Layer 2 of a small transformer language model trained on English Wikipedia (10 layers, counted from 0, width 96).
A neuron adds its activation times its output weights to the MLP's output. To switch it off is to set its activation to zero at one token and run the rest of the model.
A neuron's activation on a vector x is ReLU(gate . x) times (in . x), where the dot is the dot product.

Input weights of the MLP neurons that the questions are about. A number n stands for n times 0.00058.
n37 gate: -58 -146 56 32 -207 85 4 -42 115 125 -100 -41 143 76 470 -207 -9 -168 267 -183 -198 -77 294 -36 183 -140 41 309 -476 -195 -250 57 -27 174 66 9 -122 -217 22 -180 -150 -92 159 187 32 -137 -152 209 92 -188 159 -33 137 -31 -73 44 82 70 75 -36 -250 36 68 91 292 92 -114 -47 92 130 -79 306 -142 54 21 189 70 250 -94 19 -27 -150 22 5 0 32 -72 -13 -176 98 -73 41 49 -75 -129 110
n133 gate: -266 -28 -44 -260 169 308 -59 -123 -20 -17 337 -13 95 -28 275 67 -160 95 41 -17 113 41 77 -100 69 88 -87 -85 -21 -174 -25 -8 -177 16 -40 -80 -240 -49 -44 -144 -30 -121 -58 221 12 -69 0 28 -194 168 25 -220 73 4 -83 172 51 -167 190 261 187 86 -141 -12 20 -93 96 59 109 -196 -141 -70 -126 106 -287 -72 -24 -41 156 52 -99 -245 172 124 256 113 267 -107 89 -102 -8 109 12 238 173 -38
n154 gate: 110 178 -42 12 16 -284 342 -131 -113 -49 120 -145 163 0 118 49 106 -179 155 -28 -228 95 265 143 -152 -19 119 155 -107 -142 -167 -65 87 43 54 77 107 -58 -150 122 201 62 -147 136 -59 -4 -4 -109 49 -145 -64 406 66 281 -71 19 147 -42 113 -76 119 82 -48 0 -27 178 -112 49 153 -51 127 -102 48 161 34 50 104 90 127 0 -24 203 -114 -83 -62 -8 -130 -43 -122 -82 36 36 82 4 181 -365
n168 gate: 171 99 106 -88 -268 -123 127 -187 139 -290 -89 -162 -144 -44 55 -4 35 129 -75 -188 155 -230 -305 -67 -9 236 35 -225 266 -5 -31 146 -97 -222 292 -293 -133 195 108 -31 -119 -168 156 31 177 17 -63 161 -167 99 40 14 143 83 169 -73 109 85 178 -364 -173 -48 -31 -55 130 59 26 135 59 188 319 -13 -49 -118 97 -90 -103 -158 38 -5 -119 -40 -61 222 -83 201 150 -18 73 31 -218 85 22 216 0 143
n169 gate: 44 160 59 279 9 -277 -114 82 65 154 249 221 59 -117 -68 76 -88 -115 -97 -13 -39 -13 -9 0 -100 -154 9 121 -84 182 -93 21 75 -65 -82 43 -66 121 -134 -44 -64 -65 147 -366 199 69 4 165 -126 22 120 157 121 -400 -9 -60 -130 -43 126 208 200 -118 4 -30 178 -258 -99 55 162 197 -9 -31 81 -35 0 171 210 -175 338 226 -114 151 -31 -168 130 -183 101 -101 -286 -205 -191 -54 -4 -39 206 332
n173 gate: -54 61 160 -183 -62 128 -144 -257 -45 81 -4 237 179 192 -56 -60 103 -129 -162 25 -207 42 -107 -234 303 -36 359 -150 -184 -102 -13 -12 186 -164 24 0 -62 -228 53 -157 -73 -117 180 -193 220 224 97 -65 -162 8 -21 200 16 -86 -13 -44 -119 -20 29 -100 13 53 -13 -116 -73 115 -57 -79 38 -91 -170 -54 97 144 -36 20 -117 210 -302 152 -99 -96 194 350 151 17 -153 66 -102 107 -88 34 33 65 166 -110
n221 gate: -138 205 -103 107 145 67 24 95 -84 -73 0 156 -137 -74 -182 -68 -85 -257 4 72 153 -125 0 32 137 -87 -240 73 -168 -201 -104 118 -195 -14 111 -21 7 -87 163 74 -44 7 -11 144 -167 63 7 -28 -131 -149 143 -134 115 60 11 165 -159 69 -143 -86 79 116 -18 27 42 58 -31 95 -58 85 -35 -230 137 88 -149 28 -76 -138 -286 67 32 -4 195 54 -105 40 199 -156 190 -99 190 -4 -14 7 -108 90
n223 gate: -164 58 73 -72 34 181 -175 96 145 270 -81 199 -65 84 360 -36 -206 174 42 -64 -120 13 -92 324 -130 -25 191 17 38 91 -123 -132 -97 167 -87 50 59 -162 116 169 -40 37 124 -30 254 -37 22 250 -78 47 -115 0 -141 8 166 53 -89 151 8 221 153 217 -325 -8 -21 135 185 125 -22 -147 41 148 -142 -71 61 -177 12 176 -192 18 97 -217 236 -76 100 158 -30 283 -144 176 -21 81 67 141 -24 185
n231 gate: -232 -98 -245 75 -37 116 136 -159 53 21 72 -60 48 -214 165 128 -157 88 -8 0 69 -242 -39 -138 165 0 -34 192 -231 21 134 178 -66 -8 97 297 -188 74 212 -91 78 57 143 143 -63 245 81 -94 -222 242 42 -74 127 21 -42 -16 -52 258 37 13 -71 165 -282 52 -119 30 -110 291 0 -120 85 29 136 207 -127 -109 -142 99 12 48 -154 -105 357 -163 41 -55 137 -62 -69 128 -177 161 -78 45 183 -34
n242 gate: 5 240 -76 -74 203 -378 76 201 -36 24 -149 -24 129 82 -49 -217 -326 -251 37 51 113 9 354 -158 -55 144 139 91 56 -138 219 202 198 59 153 95 376 -118 149 -64 -255 59 210 -276 -106 -45 170 214 38 -38 65 -68 113 -64 -107 282 101 121 246 242 -47 -32 98 27 168 128 18 71 -283 87 158 -65 38 46 -18 -265 22 -18 -57 -188 -111 -28 -115 -200 105 -23 -111 -106 148 -55 -14 103 -205 -226 233 -23
n248 gate: -205 118 95 69 -184 69 -29 -84 -270 97 269 -22 25 -119 -71 -74 -115 43 142 157 -71 108 -89 -26 -144 54 -73 -261 108 -380 87 -96 -60 -76 343 109 -237 97 -67 -167 -152 46 -130 152 52 0 26 110 40 171 143 -5 -236 -81 -156 108 -82 -58 101 138 78 -174 -178 -349 -84 -40 -167 33 -31 -179 109 133 -249 -115 -143 -117 -50 -51 -45 58 262 216 -210 69 17 4 -60 -9 -62 106 -278 131 -225 -71 209 -31
n37 in: 61 -30 122 -262 -317 65 -122 -248 -9 -99 110 45 138 -215 -114 -188 -160 -44 149 221 -38 9 -221 -180 -172 -81 66 -137 237 -81 -13 -85 -130 -26 208 -81 179 77 98 95 -199 -136 -114 -194 -52 167 80 82 18 44 158 -18 -90 125 -83 -101 120 -194 -120 110 -228 -56 -57 -97 -317 -54 -85 183 -151 -95 -102 -213 248 156 4 -72 135 151 103 -68 -135 40 273 123 -146 150 -52 -70 247 147 57 230 181 183 -183 155
n133 in: 56 63 -77 -110 95 121 11 -55 48 -4 -50 -8 -259 -75 106 -11 -230 -53 87 35 141 -95 43 38 -49 59 76 -100 99 -382 88 -151 -185 7 125 92 -4 30 -30 49 71 0 111 176 125 130 70 168 -272 -100 267 131 56 258 53 264 -90 -176 45 0 15 154 -92 168 119 -124 -11 134 -170 30 41 -57 -139 143 -69 -7 59 -256 -79 210 -94 -172 8 -19 142 280 87 26 -78 244 -54 -38 -79 93 76 38
n154 in: 236 -249 -165 163 456 316 -313 36 -69 -190 -200 99 -42 152 -140 17 -26 110 119 98 168 -88 213 62 -78 -98 -13 -121 -53 -235 88 -26 39 -135 116 0 -66 117 -26 22 73 56 -208 27 198 -34 103 65 -63 242 345 41 -30 -43 133 128 -75 34 -86 -168 -22 -204 98 17 -60 -90 13 -34 22 -4 266 -193 116 -166 210 -43 222 -179 -216 -133 -9 305 35 -40 108 -36 154 -39 0 -174 -138 -18 17 -155 -193 -156
n168 in: -160 85 117 100 -65 91 -33 -31 -201 -67 44 -346 -83 -13 92 166 -30 -157 192 66 -47 -100 -63 114 -163 51 157 -136 74 -9 219 -51 82 21 97 140 -122 -124 -161 108 -126 305 149 241 65 -192 -235 -43 -18 257 175 27 -149 210 39 42 37 -55 308 236 66 -167 0 -193 -175 -22 -13 -4 71 -142 47 242 -27 -56 -224 51 -89 22 255 -95 -256 157 368 -192 17 176 -26 173 -125 -73 -189 97 -116 -76 21 185
n169 in: -154 300 -17 -108 9 -26 -200 -460 -55 62 44 -40 191 -68 -13 79 -266 78 17 105 84 191 -156 -422 222 -46 209 -250 -130 -93 48 42 22 90 -80 55 -30 -132 -76 9 -135 -80 -183 57 -151 -110 71 55 -44 -93 113 -353 -34 -60 -52 -297 -54 -21 -115 -17 52 188 52 -221 -119 164 -109 -91 97 77 -245 -267 57 -21 78 46 -105 -21 -106 154 -43 -118 47 221 209 -227 73 -86 -67 -9 -183 -101 -183 85 41 -26
n173 in: -104 -26 -105 -31 30 -226 117 72 210 237 -18 9 -71 284 126 -25 30 -61 -79 216 -128 -227 -135 -53 125 -131 57 -60 -101 264 -153 -30 130 -168 4 -59 -223 154 200 -69 -199 293 -154 119 -4 -214 44 60 290 -169 -197 169 17 -56 0 80 -8 126 124 0 -61 56 48 -219 227 134 -30 295 89 30 13 399 -13 -91 -83 72 385 168 87 -118 70 -140 61 -39 -30 -40 -96 -226 63 82 163 146 129 132 129 -13
n221 in: -100 49 52 -35 12 -147 -153 84 -141 44 204 63 63 341 0 -197 -154 19 78 -137 -216 -101 24 -4 31 23 27 -103 -160 271 59 41 -27 218 -132 95 62 -229 34 -81 -36 163 -125 -27 0 -46 -186 -8 -24 -198 -277 -77 296 -46 12 -26 -4 112 34 -125 -176 50 55 243 -114 -76 -121 -133 -111 -108 95 -4 -99 -65 -52 -11 -211 173 -62 -178 -104 -320 139 31 -118 -169 -108 147 -20 46 -39 -153 -210 15 -89 -102
n223 in: 162 -75 179 -9 68 -153 17 93 236 -116 64 -287 -165 -13 66 -217 310 118 -41 -64 234 -290 117 -378 -36 172 -205 -133 23 -340 -164 -13 -149 143 0 106 163 107 190 27 235 -26 265 215 -145 -22 102 107 -134 -161 -146 -24 0 -232 -96 -44 69 -57 0 -50 -128 174 82 105 107 -139 -189 -43 148 -85 119 -54 193 -184 -56 -13 -202 -67 240 52 172 219 0 0 40 284 -5 -36 112 -85 155 142 -156 -239 142 138
n231 in: 36 -74 58 -16 52 -88 38 74 149 16 -57 12 -77 75 -46 -4 -68 -173 181 -65 -238 -20 -54 286 -280 -51 189 -4 52 111 -12 -326 -343 32 86 300 20 -216 70 147 83 265 -28 -158 -36 -118 -188 -55 29 134 72 234 39 177 -68 -46 194 100 51 -80 -52 -36 -117 158 75 8 -136 31 -94 -111 43 -163 -73 190 293 16 54 -20 -144 380 -32 76 76 52 35 28 -163 52 82 -24 20 -81 0 -227 110 8
n242 in: 166 149 157 239 -86 35 -5 247 -165 -152 -293 -177 -171 5 39 -258 -45 -102 71 108 134 61 320 -118 -246 10 -15 -239 82 -31 -297 -59 -137 216 -64 168 36 5 -84 -233 -32 -134 77 77 -102 -204 114 250 -120 135 -46 -341 -25 236 -15 -177 24 231 25 -199 159 -271 113 -260 -30 -26 109 -257 -114 -262 328 -142 -93 86 44 -128 -99 25 -202 -53 -106 230 -152 -97 461 98 -25 -329 209 -116 -272 165 -80 -253 15 62
n248 in: -115 163 89 -237 -69 -79 214 -149 237 -19 47 -161 67 -270 152 -116 -125 187 -401 -108 -195 65 48 117 -78 154 28 68 -350 220 -191 54 60 188 181 -91 -126 -91 154 106 207 272 5 -258 -56 168 -185 -101 -67 -80 -196 -24 5 -252 51 207 -141 -22 160 257 -79 165 98 117 14 -109 -104 -275 76 -74 -91 79 66 9 4 -257 144 170 184 29 56 -107 -97 -154 82 108 139 -102 -124 -60 169 -80 -160 349 194 -104

Output weights of the MLP neurons that the questions are about. A number n stands for n times 0.00053.
n37: -44 49 -318 177 -139 -34 -33 61 79 218 -16 129 -20 -39 317 122 -155 217 125 62 -174 -181 87 241 190 113 50 63 -252 70 -58 -253 -120 367 -105 -41 8 -51 -232 -192 10 -150 66 230 -50 -248 134 -21 1 -147 258 275 96 65 159 111 191 -16 -91 -106 134 14 301 -75 299 280 -282 158 -85 -221 47 -73 115 -211 272 -100 33 -47 149 -57 -98 -402 -35 100 42 -85 202 246 -344 2 11 -236 177 -129 49 -202
n133: 185 56 5 -37 16 -58 146 177 182 131 175 93 267 14 -131 -25 -6 -30 -119 123 -275 -122 -129 -73 102 -92 21 31 -244 -114 65 -90 108 -78 -281 -347 -212 2 -162 123 257 -103 7 -55 57 3 -183 -33 -27 -27 -69 -40 -26 4 165 9 471 -31 -48 159 -309 -42 138 -215 193 117 -124 132 -172 214 145 -154 -34 -85 16 -99 311 11 1 -38 -187 51 84 -108 129 -128 196 27 253 -32 -49 137 137 4 45 64
n154: -213 320 -85 -100 -221 55 159 150 -206 384 -255 -10 301 10 205 89 -211 176 -325 -217 166 -81 121 -171 64 -22 9 -24 203 5 -92 123 -25 119 43 145 -25 -26 -12 -136 -13 -63 -239 40 112 -8 93 214 50 -10 108 127 4 -90 -38 104 40 -40 188 -190 -57 -102 -160 160 25 -116 43 -45 275 -19 -40 -102 -407 -141 -146 -134 -412 7 -63 102 132 31 -31 118 298 101 -68 96 136 -79 108 -160 -110 -133 -91 85
n168: -195 162 -20 138 -53 -89 -23 -25 -110 -3 76 117 12 56 -157 -145 219 -126 -214 -199 399 -177 213 24 -25 -212 -43 -34 290 18 -77 -1 76 267 60 73 88 222 -57 239 -119 -156 -122 -121 -164 129 30 -278 83 -58 163 -23 1 -79 260 74 283 47 148 -269 -42 133 259 6 -105 350 40 -98 44 -474 75 -70 25 21 141 -79 -51 86 -252 95 132 -98 -223 -66 5 -18 -175 86 173 88 181 79 -157 56 45 -172
n169: 8 -356 62 211 88 8 120 -206 94 -111 129 119 -30 202 -21 225 20 125 -38 -13 -72 -4 41 -56 114 65 11 75 -79 -223 332 -82 115 -5 -114 237 229 -257 64 148 426 -220 177 25 263 100 30 -116 252 396 -56 158 96 -28 -40 334 -132 42 -33 -184 211 -143 225 84 -99 -86 -28 97 253 -55 114 -68 38 177 170 -163 173 130 156 -219 -321 0 70 -44 -63 -67 421 -186 252 -89 -38 43 -35 -158 -89 79
n173: 25 -188 110 124 280 47 -46 -307 -120 -126 259 22 61 -206 -234 242 84 -19 -148 310 -66 -83 -38 -37 -94 -31 206 307 -38 -93 335 -376 -185 -60 21 1 41 -168 -67 185 41 -223 59 23 199 115 38 369 95 127 145 39 -115 193 -165 -16 5 36 131 45 -120 82 179 -161 170 5 60 11 6 117 109 -19 -42 89 50 -333 -237 -51 -114 33 -58 336 -169 19 106 -118 -63 169 -169 -207 63 -209 -61 -12 -71 61
n221: 103 -38 34 266 19 159 9 40 -88 95 112 0 -38 -67 -1 79 126 -191 -115 -259 37 39 143 16 -155 -93 60 -153 -107 -61 -18 -21 78 -168 -97 -230 105 61 169 180 -170 -123 190 -30 -63 -48 30 50 -99 49 129 -110 -9 -106 -288 4 166 -217 108 -23 -142 15 -27 171 -99 51 -135 -37 38 179 -56 16 215 -13 81 146 102 -64 -180 -156 -13 -261 -96 -52 120 158 -147 163 120 110 -41 132 -213 -1 -14 91
n223: 103 -58 11 21 -110 -8 45 177 47 -61 157 479 -79 -6 45 294 -93 -60 -336 -1 -183 36 10 43 -223 211 -237 134 89 439 347 -11 251 -187 77 -3 1 10 -75 -235 -45 179 49 -118 251 40 40 34 186 -175 153 25 -99 -18 -85 109 -43 -99 -30 -33 247 123 -233 -94 -223 66 -200 -26 139 87 -264 -143 -145 154 -151 -241 177 174 -18 -206 62 -171 -19 -285 -72 -84 -266 -176 121 -62 -47 -59 123 171 117 33
n231: 169 -5 86 -14 174 176 12 6 -101 -370 -123 -241 -39 -224 101 2 157 -280 50 -86 71 61 155 8 -29 11 57 243 43 -234 297 -266 62 45 -18 -27 -115 -53 -172 74 151 -160 -125 24 26 -60 92 -41 -195 0 -223 -56 14 -94 -176 -274 -197 131 22 -137 -323 7 70 56 -232 80 28 -62 90 128 420 -148 -19 84 -110 -14 165 -36 -233 -370 64 -108 -70 123 165 -73 -183 -134 -94 -278 25 -172 -7 -69 -297 -124
n242: -211 -185 -167 -33 242 -39 -3 52 58 -37 1 121 -121 -117 208 344 17 10 -128 93 -135 -234 -181 155 192 -104 199 -27 -331 -126 288 169 190 -294 -286 166 265 -295 -83 -15 -14 335 -256 -63 -92 21 -221 56 3 -171 259 23 42 -314 -66 -173 -82 -228 29 360 -79 -236 -27 147 36 -40 -6 14 104 -20 80 -16 56 63 254 -85 -311 -116 263 213 68 -85 -230 146 -281 97 39 242 143 109 -271 -20 -130 213 15 132
n248: -24 -9 -123 14 -42 137 -254 -130 -123 -197 -171 -165 -197 104 -229 -106 -226 90 260 -36 133 225 -186 52 -300 165 173 -130 115 -49 -153 108 32 -142 -34 246 -447 23 163 -216 -90 58 -16 364 -163 -15 246 1 -186 333 -269 278 -115 -190 171 -129 -1 53 -47 -86 -48 -117 -54 84 -79 -16 -98 -49 -121 64 -3 -26 11 165 -273 -23 53 161 156 -102 -177 -195 184 48 68 -207 46 214 -139 -151 -13 -32 -90 256 -112 -51

Each question names a token from some text and the token that comes next. It shows the vector x that enters the MLP there. A number n stands for n times 0.0063.

Then comes g, the gradient of the next token's log-probability with respect to the MLP's output, scaled to length 1. A neuron's effect is roughly proportional to its activation times (output weights . g). A number n stands for n times 0.00085.

" worked", then " as"
x: -131 -39 -87 180 -58 -105 -196 120 168 6 111 14 -249 161 -91 -53 -246 -81 97 228 -86 -97 -185 -206 16 -79 24 44 -35 44 -64 -178 -48 -88 -107 -283 -17 -202 -30 170 -83 -268 40 34 -213 -17 18 -225 -135 -99 -69 36 102 0 -283 177 65 -134 57 159 7 -1 117 25 56 331 -111 -92 -228 -41 185 -3 56 -177 219 -62 51 -115 116 136 91 170 82 24 -45 76 -139 -130 78 58 -193 -224 -43 106 -162 -50
g: -43 194 -141 -122 -185 207 207 -136 -255 166 11 13 72 110 -59 -16 42 -78 63 -62 57 114 149 -60 -20 -71 19 32 -3 -78 18 42 158 -70 222 9 21 28 24 70 -159 -264 88 143 -106 50 -76 67 233 34 -38 42 -96 -52 -98 172 229 1 -82 -51 -105 -17 63 201 126 -67 -330 -78 -37 86 -87 105 42 24 -195 -156 284 52 16 -10 -52 7 -51 -70 61 -231 192 63 34 14 -68 -249 -97 89 -98 -105
Which neuron, switched off, lowers the next token's probability most? n221

" hon", then "ours"
x: -150 -51 -109 -19 31 -89 -110 -88 -46 2 -28 -112 98 178 -4 -61 -109 -77 -149 45 9 222 20 -142 138 170 76 34 130 -56 -17 -134 349 -63 -171 -239 -83 -253 -154 59 -28 -325 102 -13 -55 -117 139 -98 24 -183 -37 99 -60 -26 146 79 54 -196 -80 -23 -159 -6 -163 -31 39 7 -278 30 -257 -212 -168 35 174 -159 138 -10 -15 13 287 -36 -163 -31 80 47 -26 -51 -84 -177 199 96 -175 -231 89 113 -114 -70
g: 82 -12 -18 123 184 24 40 -245 3 103 -109 -98 30 42 -77 -173 47 65 -168 -224 -44 191 32 -124 -32 305 130 8 63 130 45 70 -88 40 14 -3 36 143 -68 235 -22 -90 50 32 91 -63 -102 98 20 -73 12 75 -110 248 -276 -66 -75 28 171 175 100 390 16 34 160 -99 -114 43 -84 0 -10 -24 -117 -128 -269 -46 98 11 -105 49 18 113 156 44 115 -52 67 -197 111 -79 8 -272 -3 -18 -82 26
Which neuron, switched off, lowers the next token's probability most? n242

"ter", then "medi"
x: -155 273 127 154 4 -14 60 11 55 2 -133 -218 -38 -56 -265 84 -99 -28 -140 67 65 110 97 216 -261 59 -14 -203 121 76 19 19 86 126 -109 137 -183 49 -115 216 131 -234 -115 -121 -222 -125 -47 -85 -31 50 -265 -344 -103 -126 -16 -10 9 65 -236 86 157 5 195 31 151 21 -8 -34 33 101 170 77 46 -113 -23 -188 153 30 54 -31 -47 70 231 -41 -183 94 -50 -204 -46 -80 -340 -73 -59 -190 18 185
g: 8 54 24 83 -146 91 135 209 -140 134 40 70 122 38 -2 118 3 65 135 -43 -46 -240 -212 306 191 -187 -62 -31 -75 -211 217 -200 4 98 144 190 -64 42 156 57 -80 -36 -77 -189 15 -64 -1 -164 -85 99 65 107 80 237 -133 105 -171 -77 -22 7 -51 -18 154 134 -24 -13 128 63 74 82 197 -268 24 -91 138 -8 42 -91 -19 -41 -124 54 -173 -46 64 227 110 2 -15 93 -147 -32 7 64 93 200
Which two neurons, each switched off alone, lower its probability most, in order? n242, n169

"att", then " ("
x: 48 71 -92 180 180 171 101 21 25 -140 26 -100 -243 232 -177 155 -51 -12 -94 -35 93 11 -142 149 -66 130 75 -108 123 -90 52 -58 33 -196 9 -173 -51 -21 -57 -19 -5 252 229 199 184 136 -18 -254 105 -242 -307 -248 -171 -17 -129 -199 210 -144 199 -25 -123 -43 134 8 -34 -165 36 -27 92 -99 180 32 -47 100 -95 12 54 -41 325 -148 -17 106 80 -78 -124 -31 -278 126 -28 84 27 159 78 87 -22 -130
g: 188 169 162 122 -48 221 -124 -54 79 -26 158 -46 -40 -61 -146 -10 -24 99 -81 323 -140 -187 153 153 21 -63 -18 88 93 -19 49 -139 -79 43 -316 265 -88 13 -60 133 27 167 -32 -31 -142 -20 107 131 -48 -57 -21 70 -58 -152 120 -176 51 185 -60 118 125 0 -3 -8 -70 22 89 -42 37 -43 274 12 145 -190 140 -8 -1 -55 -40 117 12 61 -52 26 68 194 90 83 -174 -10 -173 -113 -72 198 -180 -201
Which neuron, switched off, lowers the next token's probability most? n168

" Rob", then "ich"
x: 119 -143 -272 125 -50 47 -97 5 73 -190 244 -201 -84 -132 -240 -33 -36 45 4 81 -226 116 -256 -18 32 143 147 104 158 -40 133 -31 -5 46 -72 53 -79 -118 -100 186 80 59 -53 0 -96 25 -24 -187 -82 -117 -124 -21 -97 -124 -188 56 60 -255 -176 131 -27 162 -32 -75 -84 -87 -77 -306 13 298 28 -32 53 82 -186 -173 20 31 236 176 -50 68 73 34 -111 -82 -204 -11 163 101 -104 -173 149 -103 -121 292
g: -48 -131 159 -169 34 40 65 87 85 21 -50 137 87 -80 -99 186 229 -72 -90 -49 -72 -141 33 36 -95 68 82 -130 -37 -186 122 -27 211 -123 28 52 -2 18 -98 -117 131 83 23 99 28 56 -29 -76 -45 290 -199 -49 150 -141 309 -70 -55 69 -180 142 -206 -46 -184 92 -25 -64 221 193 53 162 198 -46 -206 195 116 74 97 -155 100 -36 -235 13 -74 79 17 -151 52 -102 53 -39 21 -123 -38 -201 63 -10
Which neuron, switched off, lowers the next token's probability most? n169

"s", then ","
x: -197 -57 -125 -51 -58 -4 -65 107 139 -62 5 44 -201 188 65 182 -282 -73 -79 129 -92 -30 -160 -6 -296 -43 -116 -90 181 -48 150 -102 28 -152 -236 144 99 -191 -49 -157 129 -61 188 5 89 49 3 -220 -67 -63 -4 -90 1 92 -99 -94 17 -20 20 -26 -61 -48 -101 37 97 59 31 -163 114 -78 131 25 96 -61 335 203 44 20 18 45 -270 126 203 120 87 36 -271 191 -253 -19 -180 178 3 89 -245 -63
g: 119 57 -150 115 177 200 -103 -13 -110 202 88 -69 -66 -119 233 239 -144 132 179 -182 -78 -11 25 -119 -136 196 -73 33 284 -131 68 64 -47 50 -33 -135 129 132 34 50 -32 -93 25 -17 93 50 132 -21 125 152 33 -12 -90 112 34 -17 -47 -58 -68 176 47 212 -215 268 126 -114 -83 -128 -41 22 -11 -59 -112 82 137 130 -35 53 -18 232 -41 -2 -216 -248 -102 -23 -152 -96 146 -110 7 -103 46 -108 -59 71
Which neuron, switched off, raises the next token's probability most? n223

" to", then " R"
x: -103 269 36 -46 -84 -191 -70 168 -57 -137 152 -105 -396 39 -44 51 -110 -159 -80 -7 -18 25 -184 -46 70 -135 58 21 -96 -129 0 27 101 -91 -9 -28 35 7 -74 -79 -57 -86 -163 -13 81 50 39 -40 -114 -38 44 -88 -84 -104 64 -74 134 -64 10 171 -95 -122 229 106 292 293 17 -96 89 -311 137 65 38 -144 -51 -38 -53 78 -90 122 -162 234 -120 148 -101 89 73 80 38 290 -239 -151 -17 40 -338 6
g: 109 -63 -122 121 37 -17 70 10 274 -298 96 251 14 -42 8 63 120 206 115 190 9 -59 100 -91 -47 -71 13 153 319 -151 166 15 75 -15 -63 95 78 -72 56 29 -12 83 -36 58 -150 -72 -101 -124 -23 -218 167 -96 -100 10 109 107 -128 51 73 -146 -36 137 -42 -106 -20 -171 175 -63 101 96 7 -124 36 -135 -217 135 -71 -30 53 -76 128 269 81 9 201 -189 4 -147 20 82 -185 134 102 43 13 136
Which neuron, switched off, lowers the next token's probability most? n248

"ou", then "a"
x: 34 -154 -146 -106 0 135 -105 76 18 -122 87 -87 -164 -145 53 125 60 89 -203 77 87 42 -104 64 -323 107 -123 -111 210 191 190 -98 -111 -223 -33 -2 137 18 14 -10 128 -64 -230 53 26 117 112 -332 -124 98 63 -200 -212 102 -22 -185 52 -211 -144 88 -171 6 105 -22 202 -271 -134 37 -63 115 336 30 140 -42 -3 -75 -29 -47 -138 184 -289 -102 -2 -25 17 -174 -97 -13 -184 60 0 -161 129 -65 16 153
g: -56 17 310 -50 -35 -60 116 -71 95 102 -194 -78 51 -15 -68 18 245 2 -213 70 94 61 151 -394 70 215 -77 -214 121 -1 -54 13 104 -77 -13 49 59 159 -138 -238 58 36 135 110 125 -9 -47 -190 242 -121 42 -16 132 -103 34 -103 96 146 -3 50 122 66 146 57 105 4 135 -12 -99 -31 13 20 -78 30 22 26 -11 176 76 147 -101 71 217 56 -140 103 -67 -5 224 63 -70 9 -69 267 113 -77
Which neuron, switched off, raises the next token's probability most? n231

"ez", then "-"
x: 28 -74 -170 26 -74 293 5 156 289 -141 203 -413 -85 -54 -37 111 -192 -131 0 31 -68 -152 -368 -7 -293 135 7 83 -147 135 72 -30 -92 62 -108 62 -341 -206 116 69 -10 108 98 184 68 -6 93 -174 123 -1 -131 -116 -117 -229 -197 74 47 -94 -167 34 -2 16 95 -151 -12 -9 -40 218 199 125 89 67 139 -12 131 62 -30 21 170 126 -45 -56 82 69 41 -27 -72 28 63 -32 -216 -99 231 -69 -39 84
g: 88 -183 -1 14 -86 67 61 -54 33 27 -100 -110 29 -241 67 -58 4 -205 74 201 103 78 78 106 118 -88 215 12 148 -32 20 65 -201 -13 32 -36 -3 108 -14 67 209 109 -82 -8 -103 56 144 -165 -116 42 -24 -43 123 -74 -166 -191 119 160 -128 -2 37 118 -30 149 -156 -75 330 76 -122 -30 219 144 6 -188 167 234 149 230 58 83 -42 109 -89 124 95 -41 118 -41 -24 93 -117 -49 -256 133 15 -175
Which neuron, switched off, raises the next token's probability most? n223

" winning", then " se"
x: 50 173 -170 13 -60 -50 39 46 144 -229 95 106 -183 88 77 98 -138 -153 53 146 -286 155 -192 29 77 -89 41 -23 -90 7 -74 -277 76 -28 -131 24 -47 -166 -102 258 39 -10 168 116 -51 74 185 -286 89 -73 99 -40 -10 91 -165 33 104 -160 -13 89 -40 -90 228 -20 223 32 -130 -140 -68 -148 49 81 -67 -85 82 104 -113 220 151 17 79 277 13 184 1 140 -62 -115 66 261 -56 -159 144 134 -130 -119
g: -74 -20 -40 -173 -83 231 -140 -140 7 72 -125 106 21 399 -57 -31 -315 -133 -80 7 111 139 277 144 -53 -142 -4 56 -11 200 27 140 127 -11 -62 -82 -13 147 12 125 -102 0 100 -2 -26 102 -14 -6 -8 84 -135 116 -40 202 149 -64 94 18 32 -194 181 -96 6 -99 -18 -27 130 -19 152 63 214 253 169 -236 -19 -102 107 -95 230 -118 38 80 60 -51 -54 -124 107 15 -26 102 54 -22 -86 23 16 -60
Which neuron, switched off, lowers the next token's probability most? n154

"es", then " was"
x: -101 99 -106 217 122 -130 83 109 248 -96 132 -75 -161 35 24 42 -225 -183 -123 -76 -206 -5 -148 -15 -221 154 51 -90 122 -71 -8 -157 34 -299 -120 214 32 -279 -113 -3 37 191 11 146 -185 -126 113 -202 -74 -48 -24 -36 -86 -9 -221 -64 -39 2 -63 89 -8 13 75 153 260 69 -59 1 173 147 179 -130 -1 -32 151 111 82 23 144 326 -236 -152 -85 75 96 -333 29 73 -88 -44 -169 -30 34 104 51 -229
g: 102 -82 -54 -20 -34 273 51 7 131 -15 62 58 -86 87 -136 -11 39 51 21 158 23 -97 195 80 62 -18 182 242 108 116 304 -209 -163 -18 -32 112 -65 104 120 109 198 -79 -36 105 -15 190 89 21 -141 135 -109 -132 -150 -111 187 -145 138 -96 17 140 -252 241 -55 83 -30 -24 114 -9 -32 63 112 19 187 -30 241 144 14 -123 165 59 88 27 -200 -162 90 -17 -129 -156 60 65 -5 30 -58 7 -188 9
Which neuron, switched off, lowers the next token's probability most? n154

"N", then " |"
x: 62 -32 -91 186 -87 166 229 -5 290 173 -32 -247 -63 50 -196 -87 -64 -176 -204 -47 21 64 -163 -91 33 108 -288 3 -147 -132 90 -83 148 88 -74 63 104 0 -15 -301 60 33 243 94 -203 -73 140 -85 69 -69 -276 -160 -107 -147 -71 25 134 -144 44 114 94 -115 -41 44 204 67 133 -255 -83 158 68 12 -17 104 181 176 15 139 53 -71 -93 31 181 97 17 138 -54 114 -89 -31 269 202 -164 8 -50 69
g: -145 151 121 175 -51 11 7 98 179 -255 20 324 -157 10 4 -20 -235 77 -39 185 155 -114 70 83 -17 -58 105 -160 -145 -154 -119 -61 -10 29 -155 83 -2 3 -34 -146 -64 -78 235 -53 45 59 23 54 190 -58 286 -44 -111 -173 43 -32 -44 -55 -53 104 -165 -1 38 7 46 53 -85 -201 -59 -98 118 3 152 -128 184 -5 -157 -96 3 102 -31 309 -132 -117 -60 -193 36 71 -50 -73 -58 -176 78 69 181 -43
Which neuron, switched off, raises the next token's probability most? n37